Layer 4 of a small transformer language model trained on English Wikipedia (23 layers, counted from 0, width 64).
A neuron's activation on a vector x is GELU(weights . x), where the dot is the dot product.

Input weights of the MLP neurons that the questions are about. A number n stands for (n - 500) times 0.0035.
n2: 572 508 287 558 675 393 592 337 346 391 598 441 354 239 671 607 649 459 656 452 336 528 343 659 553 330 655 422 410 381 297 325 784 422 446 565 460 501 714 430 392 389 679 476 670 668 842 662 181 339 651 441 593 383 587 371 370 481 701 318 521 472 503 576
n8: 557 648 462 451 311 599 604 527 488 568 497 540 602 576 563 562 523 406 711 419 577 539 319 360 538 443 302 542 368 514 531 486 441 476 351 352 630 666 803 390 645 506 341 501 478 591 390 351 463 337 511 237 691 542 534 478 426 579 543 965 543 378 551 548
n21: 443 401 374 665 529 566 280 682 664 440 664 325 388 739 426 531 496 470 640 363 722 413 566 480 581 567 397 441 380 626 599 649 464 402 619 491 439 390 753 466 442 543 605 482 491 474 587 492 423 279 498 543 319 495 739 629 371 351 646 514 456 303 596 412
n34: 455 240 334 488 463 357 683 558 530 470 661 476 623 490 194 472 443 671 530 546 482 749 268 329 725 740 579 509 745 411 180 518 607 538 633 470 483 532 595 367 667 352 641 509 615 620 333 640 279 624 620 598 369 497 378 557 510 576 397 713 335 513 305 398
n40: 661 617 460 724 195 415 559 514 384 508 439 434 384 736 223 481 420 491 601 481 476 617 760 368 533 357 159 368 440 458 604 496 328 458 473 451 555 635 778 554 501 356 462 539 628 358 380 324 518 601 559 511 524 646 614 676 342 696 580 456 504 428 598 447
n57: 270 530 616 686 667 433 373 432 390 598 316 456 456 572 436 220 398 554 530 513 609 359 457 443 532 765 405 374 476 518 441 504 557 419 632 327 428 491 329 762 510 580 423 587 369 537 322 528 583 441 651 405 320 553 510 649 752 715 522 583 447 476 472 525
n90: 539 445 337 448 506 504 517 455 380 643 673 381 404 227 309 536 577 300 536 647 483 623 512 275 572 365 439 472 326 548 272 583 459 379 463 508 770 465 770 569 537 382 749 495 664 497 392 469 660 638 723 474 424 446 673 432 555 631 518 409 562 370 433 407
n94: 340 624 520 385 465 480 440 634 478 649 495 487 600 574 567 600 562 186 534 670 390 769 525 285 898 521 456 328 491 410 510 576 483 318 762 528 410 526 490 443 428 500 358 763 601 514 402 386 516 142 507 329 257 713 427 639 398 319 477 507 227 634 953 537
n134: 686 601 524 511 464 697 472 424 615 416 430 454 376 360 490 238 443 756 431 431 522 361 500 617 410 520 512 625 639 456 508 306 643 432 695 344 689 504 239 487 468 756 605 625 581 460 493 685 546 584 555 574 630 513 241 572 587 474 683 626 535 392 519 478
n146: 506 613 439 583 533 428 327 278 531 434 557 436 552 505 597 347 470 468 538 548 374 450 677 423 396 429 616 454 604 470 469 551 638 529 550 458 608 600 391 529 688 512 545 573 469 383 753 599 565 507 328 486 577 455 373 370 587 222 425 561 479 547 402 602
n155: 551 674 452 653 599 584 747 657 585 558 451 556 509 346 337 743 486 399 489 610 528 538 303 195 604 536 701 428 494 412 694 477 389 837 521 407 396 700 239 229 319 511 505 712 579 311 443 420 444 508 129 565 344 522 519 605 576 580 465 828 389 437 667 397
n156: 502 578 223 480 522 396 615 733 327 448 504 614 430 317 616 540 243 279 553 497 602 294 463 634 694 286 474 509 519 525 508 326 506 451 664 337 599 417 461 697 377 596 446 849 631 582 528 511 638 381 347 836 319 397 745 602 584 499 399 457 716 371 970 491
n164: 387 517 422 421 332 459 630 556 375 435 381 719 586 476 489 665 543 395 701 497 598 418 579 446 712 455 635 568 519 593 277 343 372 516 613 595 376 493 645 340 705 619 626 516 561 532 595 356 450 388 490 452 457 624 320 730 564 507 365 704 391 217 645 399
n171: 277 446 513 525 679 260 437 571 346 697 588 414 377 361 331 622 710 299 552 871 650 402 444 539 711 695 514 367 193 457 668 564 622 477 374 268 658 394 509 480 466 391 435 680 561 538 401 398 393 468 379 576 26 471 568 796 741 457 468 724 472 444 537 450
n182: 321 306 502 635 606 477 547 506 575 529 591 482 374 625 479 680 774 489 485 629 749 548 745 392 582 491 408 614 448 453 592 481 448 461 490 381 395 463 546 484 416 588 421 486 651 596 449 313 495 424 281 368 467 812 284 640 339 326 389 534 482 618 720 454
n195: 375 280 422 515 394 394 411 561 437 613 442 486 496 447 508 706 594 639 585 534 329 566 738 515 540 425 570 387 310 346 517 688 240 295 518 388 446 599 530 471 583 751 596 368 645 573 366 430 395 472 539 626 600 497 455 450 556 523 741 399 531 738 407 557
n196: 377 656 378 641 608 232 700 449 209 624 345 713 506 589 662 274 689 586 321 505 554 481 488 556 582 346 500 455 486 395 345 798 636 393 336 544 506 400 334 661 481 454 572 436 658 654 424 442 414 565 520 588 222 669 481 561 484 527 500 623 549 484 507 421
n209: 631 476 314 524 556 421 607 473 511 326 523 606 658 365 485 539 266 555 580 476 494 639 456 435 673 447 366 138 357 320 731 643 447 482 258 659 623 405 515 547 261 652 421 618 332 457 413 476 494 506 444 602 599 273 730 346 569 614 489 517 477 407 401 542
n210: 355 466 437 385 520 713 398 540 699 513 308 729 392 551 650 899 502 464 585 464 513 458 509 388 569 698 617 553 457 414 593 549 317 368 659 504 437 788 574 465 350 458 410 370 452 689 405 622 425 563 381 598 419 414 612 471 458 551 271 465 536 530 522 275
n222: 489 517 717 565 625 368 552 462 394 502 404 469 275 757 661 443 396 337 549 597 581 499 329 281 340 368 275 348 502 343 398 629 557 728 385 587 607 288 645 681 664 469 350 482 641 488 533 552 473 459 550 404 530 588 330 549 395 729 506 413 630 708 538 513
n227: 417 463 580 579 589 451 524 427 617 620 646 388 535 439 530 239 417 580 562 488 596 322 726 293 517 534 391 508 627 568 436 607 245 433 682 473 577 349 430 636 488 571 448 771 670 428 455 453 621 387 467 441 524 764 112 408 587 421 470 517 554 494 604 782
n237: 721 429 535 432 755 613 547 461 744 449 481 522 510 206 499 586 446 750 605 356 500 559 454 466 685 231 186 431 479 475 230 648 473 303 406 544 593 306 694 679 554 524 448 605 536 302 583 482 454 634 286 562 592 636 381 536 528 616 598 600 679 465 529 363
n244: 171 580 167 613 603 362 557 494 466 690 483 436 390 273 519 452 607 486 372 791 587 584 584 417 625 545 375 784 619 422 452 613 501 800 642 363 549 457 637 439 208 608 659 677 560 375 237 476 487 600 439 372 591 443 291 568 783 691 483 555 522 174 423 404
n252: 321 568 525 302 552 485 524 616 232 375 516 548 542 532 596 406 404 273 424 449 643 293 507 565 929 406 608 416 477 485 418 485 208 588 544 627 601 555 502 601 573 448 460 406 469 419 689 764 649 477 556 559 417 447 525 343 461 476 530 559 487 541 681 511
n270: 451 645 404 605 625 358 401 504 437 510 608 353 324 504 408 568 867 519 491 607 256 460 348 339 664 545 500 576 407 410 366 441 204 715 674 497 514 568 541 409 462 613 513 508 451 388 297 271 659 751 382 625 651 581 573 438 601 393 466 664 339 532 679 340
n276: 244 471 641 531 687 480 459 494 440 521 295 208 538 453 352 573 525 407 208 498 637 697 441 551 459 514 663 528 405 430 567 592 696 609 545 350 612 522 631 695 439 597 498 686 275 540 407 382 449 616 349 275 615 263 766 384 357 491 310 859 369 669 635 487
n280: 677 371 451 523 713 682 427 359 607 511 327 564 428 487 659 531 547 412 567 448 459 694 686 720 658 622 558 371 345 457 511 513 420 473 456 367 434 276 488 574 607 299 382 500 683 383 521 654 445 724 406 320 202 421 624 522 552 567 428 398 434 621 528 416
n282: 444 570 503 541 335 479 351 545 409 459 645 658 634 513 567 441 544 762 497 466 564 336 277 525 741 425 367 349 518 578 559 446 791 351 650 490 603 450 489 327 535 612 520 725 435 440 413 413 446 571 442 385 496 404 633 670 399 637 531 492 487 586 661 495
n286: 421 299 380 555 776 492 498 459 729 425 496 627 281 422 507 475 547 521 529 332 467 380 472 547 545 542 408 357 445 464 682 473 759 489 841 407 309 561 193 521 224 459 443 505 473 561 376 745 509 615 333 300 624 547 491 360 641 543 487 440 540 540 578 604
n292: 525 626 503 443 137 684 432 289 646 543 494 513 709 478 694 383 407 669 570 560 442 306 381 623 326 519 517 472 512 345 356 512 684 606 517 569 618 618 674 413 520 366 376 420 347 453 712 633 599 695 392 562 610 372 258 339 400 509 576 613 585 605 399 645
n298: 426 442 491 650 516 302 640 551 632 593 315 579 477 526 363 479 506 486 333 532 412 503 743 462 544 604 362 458 656 480 488 545 496 532 717 476 407 283 540 584 457 513 286 524 804 438 381 511 621 424 396 401 693 485 399 472 515 441 471 528 541 650 533 658
n303: 851 634 337 688 406 401 622 689 571 299 388 591 355 511 445 442 560 556 445 702 341 415 471 307 410 478 601 436 276 475 613 264 374 340 865 613 397 430 629 265 452 666 611 554 514 559 632 467 502 489 425 460 496 607 674 217 409 477 496 424 537 444 462 671

Each question shows a token from some text and the vector x that enters the MLP there. A number n stands for (n - 500) times 0.0046.

" back": 405 231 823 361 68 476 530 524 604 342 564 611 589 476 641 239 689 633 417 799 673 549 440 712 275 602 571 429 600 569 330 453 308 628 358 794 451 553 298 749 562 347 403 526 614 352 233 418 324 304 295 378 758 772 854 565 534 581 679 316 603 326 368 381
Which neuron fires most, and how strongly? n222, at about 0.84

" f": 540 366 818 207 139 529 508 544 499 464 533 654 573 426 627 282 654 429 307 813 715 586 460 750 206 556 606 445 648 495 363 389 305 578 324 631 473 661 335 856 514 361 457 623 590 456 372 411 323 291 275 276 789 717 875 582 593 455 597 219 502 296 358 504
Which neuron lights up most? n222

"ment": 519 370 670 368 173 552 345 641 711 420 671 573 573 286 557 329 679 563 356 823 737 546 367 700 363 583 563 444 699 554 331 280 284 636 255 745 306 640 314 676 585 362 504 627 565 317 196 387 315 320 223 529 761 704 916 486 652 448 619 294 559 343 496 426
Which neuron fires most, and how strongly? n155, at about 0.94

" to": 523 355 806 361 218 560 581 616 624 447 473 536 603 442 571 316 692 405 342 803 585 670 572 630 247 535 480 496 611 571 281 284 268 587 237 784 544 707 246 809 335 427 492 600 621 379 279 358 309 312 223 372 753 679 876 544 673 471 763 328 485 341 457 399
Which neuron lights up most? n40

"J": 548 301 696 479 157 488 520 620 461 522 582 514 594 309 565 244 725 391 451 794 818 605 506 699 228 592 440 498 713 703 353 258 346 652 220 719 294 751 373 701 528 392 415 695 464 473 286 543 332 239 225 477 799 648 876 452 667 370 488 312 570 306 360 438
Which two neurons fire most, strongest first? n244, n8

"==": 522 361 760 341 229 497 573 687 653 546 509 603 442 303 582 383 668 466 360 805 674 621 477 673 254 626 495 417 687 574 263 346 276 604 357 749 406 566 344 664 393 380 429 531 516 414 280 539 216 291 252 531 764 726 963 518 623 298 635 275 624 290 627 386
Which three neurons fire most, strongest first? n156, n298, n155

"990": 417 278 714 453 188 439 400 705 685 502 620 551 546 271 513 284 678 485 380 833 716 493 393 772 292 637 489 476 729 603 330 238 440 500 379 795 226 596 348 821 558 406 489 571 527 310 310 565 278 252 273 465 717 700 932 698 650 414 623 357 559 295 304 360
Which neuron lights up most? n57

" Dav": 582 123 826 369 234 468 409 460 686 494 485 621 593 615 590 338 691 445 282 790 809 531 471 619 447 554 471 404 507 648 303 296 429 608 167 881 303 619 317 667 572 515 514 662 528 477 167 490 324 218 303 519 745 741 897 544 625 399 624 282 537 301 288 395
Which neuron fires most, and how strongly? n182, at about 0.55

"1": 490 218 805 354 169 447 527 675 549 546 563 523 523 199 611 387 611 410 459 782 721 580 525 787 264 592 496 426 639 629 356 318 370 515 310 823 342 624 317 746 624 356 505 620 596 341 311 469 376 222 229 511 698 688 921 558 687 484 699 199 502 284 352 424
Which neuron lights up most? n156

" World": 510 319 647 470 138 543 463 653 698 379 449 506 645 433 538 362 643 554 345 768 727 517 579 624 263 600 492 439 550 716 366 229 372 560 293 791 425 543 274 779 499 333 565 714 609 453 335 463 311 385 229 461 790 665 940 457 665 352 717 270 594 277 385 343
Which neuron lights up most? n303

"ed": 586 358 715 453 176 538 505 746 528 514 689 534 614 404 593 296 749 572 301 756 706 628 445 718 344 559 524 463 505 582 266 353 302 558 223 793 423 706 260 730 547 345 450 560 535 361 191 351 314 217 263 420 811 739 891 483 616 431 569 329 396 361 458 492
Which neuron lights up most? n8

" on": 484 302 766 457 151 492 511 585 644 435 516 554 637 400 564 230 714 570 387 838 665 552 500 844 189 520 584 422 573 589 259 448 277 589 304 854 563 596 325 788 519 350 383 649 551 411 233 394 278 282 263 340 763 691 847 566 600 469 636 393 560 356 565 241
Which neuron lights up most? n196

"os": 583 304 734 459 160 539 455 526 636 502 674 536 629 528 592 359 745 416 364 836 750 460 415 661 509 558 497 443 535 685 267 355 404 440 281 916 206 605 248 809 489 323 540 516 522 432 229 552 350 196 282 455 766 678 843 496 652 317 684 275 592 324 277 521
Which neuron fires most, and how strongly? n21, at about 0.15

"w": 501 338 836 421 188 467 513 490 436 436 717 626 613 444 594 344 599 362 415 778 703 585 576 630 259 595 527 391 521 567 265 411 424 692 310 871 302 646 267 809 548 374 532 623 538 340 307 509 385 258 214 421 773 747 876 437 603 371 567 239 526 321 405 464
Which neuron fires most, and how strongly? n222, at about 0.33

" K": 567 177 679 386 207 491 548 409 502 449 501 647 658 419 628 287 691 387 438 822 822 584 558 691 284 550 445 472 628 607 322 328 424 577 197 768 296 737 350 779 567 377 448 686 503 332 247 629 370 286 281 424 778 708 890 491 601 244 631 277 542 351 287 402
Which neuron lights up most? n146

" L": 578 183 843 406 170 453 543 556 631 476 508 660 607 479 631 282 667 395 442 805 757 618 535 762 149 491 467 355 660 538 256 363 253 569 176 722 469 700 343 728 669 402 478 774 557 359 255 480 367 260 316 422 742 684 856 453 670 351 585 252 473 355 439 399
Which neuron fires most, and how strongly? n222, at about 0.63

"cess": 527 309 695 400 211 540 472 530 814 557 700 631 521 418 506 358 746 479 328 800 688 509 400 668 388 629 543 411 616 581 289 216 227 615 300 776 347 637 315 719 567 332 542 619 548 287 216 439 410 199 231 569 770 702 892 459 659 403 602 287 563 320 386 367
Which two neurons fire most, strongest first? n270, n155

"P": 500 298 727 448 197 479 423 580 552 540 610 544 566 327 641 340 621 368 481 871 723 668 545 745 164 542 510 405 759 580 332 242 379 545 273 733 414 638 294 782 623 349 635 597 567 396 284 553 288 304 278 438 763 671 856 344 607 375 679 251 480 292 384 388
Which two neurons fire most, strongest first? n146, n2

"en": 628 276 841 468 154 496 539 581 653 485 715 433 596 417 636 299 652 445 307 781 724 466 458 689 243 549 498 418 540 664 273 464 372 537 320 937 428 649 285 801 524 381 520 585 524 474 187 465 323 236 259 457 787 711 822 411 693 452 557 256 489 325 441 422
Which neuron fires most, and how strongly? n227, at about 1.1

"adem": 535 248 705 366 280 421 380 504 768 466 653 512 575 498 573 346 568 548 343 806 781 486 401 595 219 584 516 355 616 668 324 327 422 515 398 944 304 531 282 853 561 441 628 578 544 396 275 542 204 306 273 489 756 758 913 510 673 346 644 301 464 296 399 421
Which neuron lights up most? n21

"ay": 538 262 716 361 247 544 513 451 547 430 791 543 690 429 570 265 783 469 419 814 626 485 501 709 259 587 509 389 581 689 279 322 450 545 297 797 257 585 280 820 541 349 473 569 584 364 220 479 352 284 219 513 767 726 857 446 665 403 616 273 644 336 483 358
Which neuron fires most, and how strongly? n227, at about 0.21

" National": 584 305 655 475 53 529 484 660 775 482 434 502 591 348 536 395 677 546 359 774 859 560 295 668 177 570 587 405 544 616 356 255 373 516 301 828 413 542 312 792 580 409 513 723 471 392 270 539 301 362 287 509 775 651 918 460 721 430 581 291 520 311 474 326
Which three neurons fire most, strongest first? n303, n209, n134

"ures": 560 324 778 538 210 444 525 659 681 441 667 563 537 363 501 416 713 543 347 825 612 568 346 622 414 557 509 488 615 591 294 277 389 544 223 821 359 632 263 754 514 343 448 561 548 279 143 435 421 350 231 523 802 702 882 510 599 391 694 242 550 311 522 443
Which neuron fires most, and how strongly? n270, at about 1.6

"ilitary": 490 259 669 488 168 525 491 671 762 441 653 476 547 411 472 314 747 610 393 802 769 601 309 663 194 565 536 434 686 729 331 285 331 543 343 743 293 574 297 749 463 424 455 583 488 358 305 491 277 305 264 520 787 696 883 488 716 470 695 283 513 272 481 389
Which two neurons fire most, strongest first? n21, n134

"man": 430 331 684 380 168 484 495 558 765 399 656 406 635 440 618 288 671 566 322 735 764 566 539 639 228 552 453 486 496 597 298 449 356 566 248 925 335 681 272 720 535 394 508 609 582 404 208 503 359 203 236 538 779 750 911 451 676 388 665 302 492 345 415 459
Which three neurons fire most, strongest first? n227, n209, n21

" where": 636 226 795 278 266 478 513 536 695 512 477 609 589 389 489 297 676 438 374 804 625 649 576 745 387 541 556 462 560 514 232 324 454 599 311 785 576 583 303 898 519 495 448 655 514 385 192 435 290 271 230 341 753 718 894 568 550 378 673 355 499 339 434 282
Which neuron lights up most? n237

".": 577 292 752 258 210 482 462 585 614 484 515 597 597 232 621 360 690 384 401 791 573 666 487 675 466 577 529 389 556 458 286 370 389 586 298 829 376 679 296 832 526 306 421 564 563 362 216 443 314 201 260 428 783 737 877 622 600 432 758 279 563 319 480 531
Which neuron fires most, and how strongly? n94, at about 2

" l": 612 272 823 386 163 442 599 495 658 441 523 625 477 477 622 352 606 384 412 798 754 634 441 823 220 543 560 408 579 476 314 493 261 614 312 706 499 713 280 766 665 418 449 643 610 254 319 432 300 207 320 396 748 696 867 476 667 386 654 246 476 273 358 417
Which two neurons fire most, strongest first? n222, n40

"amp": 498 290 742 434 166 462 471 515 610 449 636 547 531 439 610 287 619 527 440 764 749 596 294 714 212 581 580 332 638 552 323 321 421 611 332 979 389 548 255 878 663 294 576 539 585 279 237 467 347 271 290 472 816 695 857 411 605 400 585 332 473 300 576 484
Which neuron lights up most? n222

"ach": 493 234 751 439 196 446 521 603 642 466 771 514 484 485 634 401 649 452 493 768 800 626 358 676 131 565 448 359 622 598 357 340 375 597 402 931 422 603 272 837 568 451 522 567 603 295 193 471 349 234 246 513 786 669 831 416 590 348 694 243 426 293 429 463
Which two neurons fire most, strongest first? n222, n227

"C": 487 322 735 452 111 570 400 604 605 612 554 543 527 291 609 359 692 324 463 817 784 614 435 674 313 564 459 467 727 539 321 255 395 533 206 711 249 683 326 717 529 410 609 652 532 433 284 571 308 271 288 472 746 672 913 450 716 397 600 230 521 277 383 452
Which two neurons fire most, strongest first? n244, n90

")": 512 234 782 364 208 437 579 665 649 479 583 596 609 343 613 392 725 284 394 801 666 585 477 721 359 584 519 407 548 558 263 292 416 630 391 743 401 671 335 760 525 383 479 727 508 321 240 368 253 316 236 538 786 674 835 533 616 384 731 256 588 282 320 429
Which two neurons fire most, strongest first? n244, n171

"m": 513 319 766 339 292 474 518 554 620 431 681 577 524 363 574 426 551 433 392 795 711 614 579 642 301 574 551 409 585 518 284 287 394 521 196 823 431 721 245 820 629 357 456 607 563 266 227 516 262 288 256 465 793 735 880 456 612 446 680 213 505 310 440 530
Which neuron lights up most? n209

"\n": 586 270 769 307 204 477 560 726 599 542 485 552 577 355 589 263 788 379 354 805 668 528 528 742 358 562 475 532 631 494 270 259 293 596 402 760 385 647 423 785 456 419 472 570 488 323 155 510 257 206 294 496 784 688 867 560 751 346 685 313 463 272 574 359
Which neuron lights up most? n244

" B": 593 169 795 283 155 521 520 537 542 486 505 660 594 366 654 334 593 461 483 812 773 632 439 694 296 554 468 308 656 568 336 300 356 608 138 771 380 640 310 722 642 377 446 699 631 381 234 518 360 347 321 414 760 698 883 509 592 318 675 266 481 310 445 436
Which two neurons fire most, strongest first? n209, n222

" -": 553 305 749 518 117 513 510 627 590 521 463 552 594 252 654 225 758 526 414 785 725 663 373 767 350 579 501 548 546 593 283 325 280 545 389 834 473 658 352 752 586 212 507 570 493 379 265 408 382 261 271 383 794 654 868 510 633 316 694 321 457 325 399 399
Which neuron lights up most? n8

" International": 547 262 597 508 175 577 474 661 752 548 508 520 612 373 526 261 732 518 358 821 742 486 376 646 140 584 556 439 597 761 290 244 374 557 338 816 380 568 326 774 507 336 556 657 496 471 236 495 306 429 284 459 785 660 897 496 662 377 658 286 577 293 415 254
Which two neurons fire most, strongest first? n303, n134

" S": 549 212 795 378 141 518 569 513 564 493 488 623 582 469 634 346 650 363 408 864 756 550 425 650 375 533 500 371 632 607 298 273 277 527 199 810 321 680 333 755 525 357 452 675 560 405 178 616 437 348 333 453 780 693 840 473 695 302 578 179 577 349 520 385
Which neuron lights up most? n252

"\n\n": 552 290 828 238 152 475 579 662 616 548 504 576 524 316 573 326 723 502 402 823 614 587 491 685 343 560 469 442 598 585 280 300 368 720 351 711 565 652 357 751 515 396 544 513 485 366 208 509 250 220 287 442 763 672 881 553 706 309 696 266 458 281 578 380
Which two neurons fire most, strongest first? n244, n164

" place": 493 272 746 490 93 444 586 639 605 414 590 527 558 398 588 321 671 561 338 782 744 621 319 684 223 574 574 413 508 558 345 338 411 678 477 836 516 518 296 817 501 411 475 567 608 317 214 473 340 280 244 515 762 766 853 503 613 425 692 225 496 309 432 375
Which three neurons fire most, strongest first? n303, n298, n222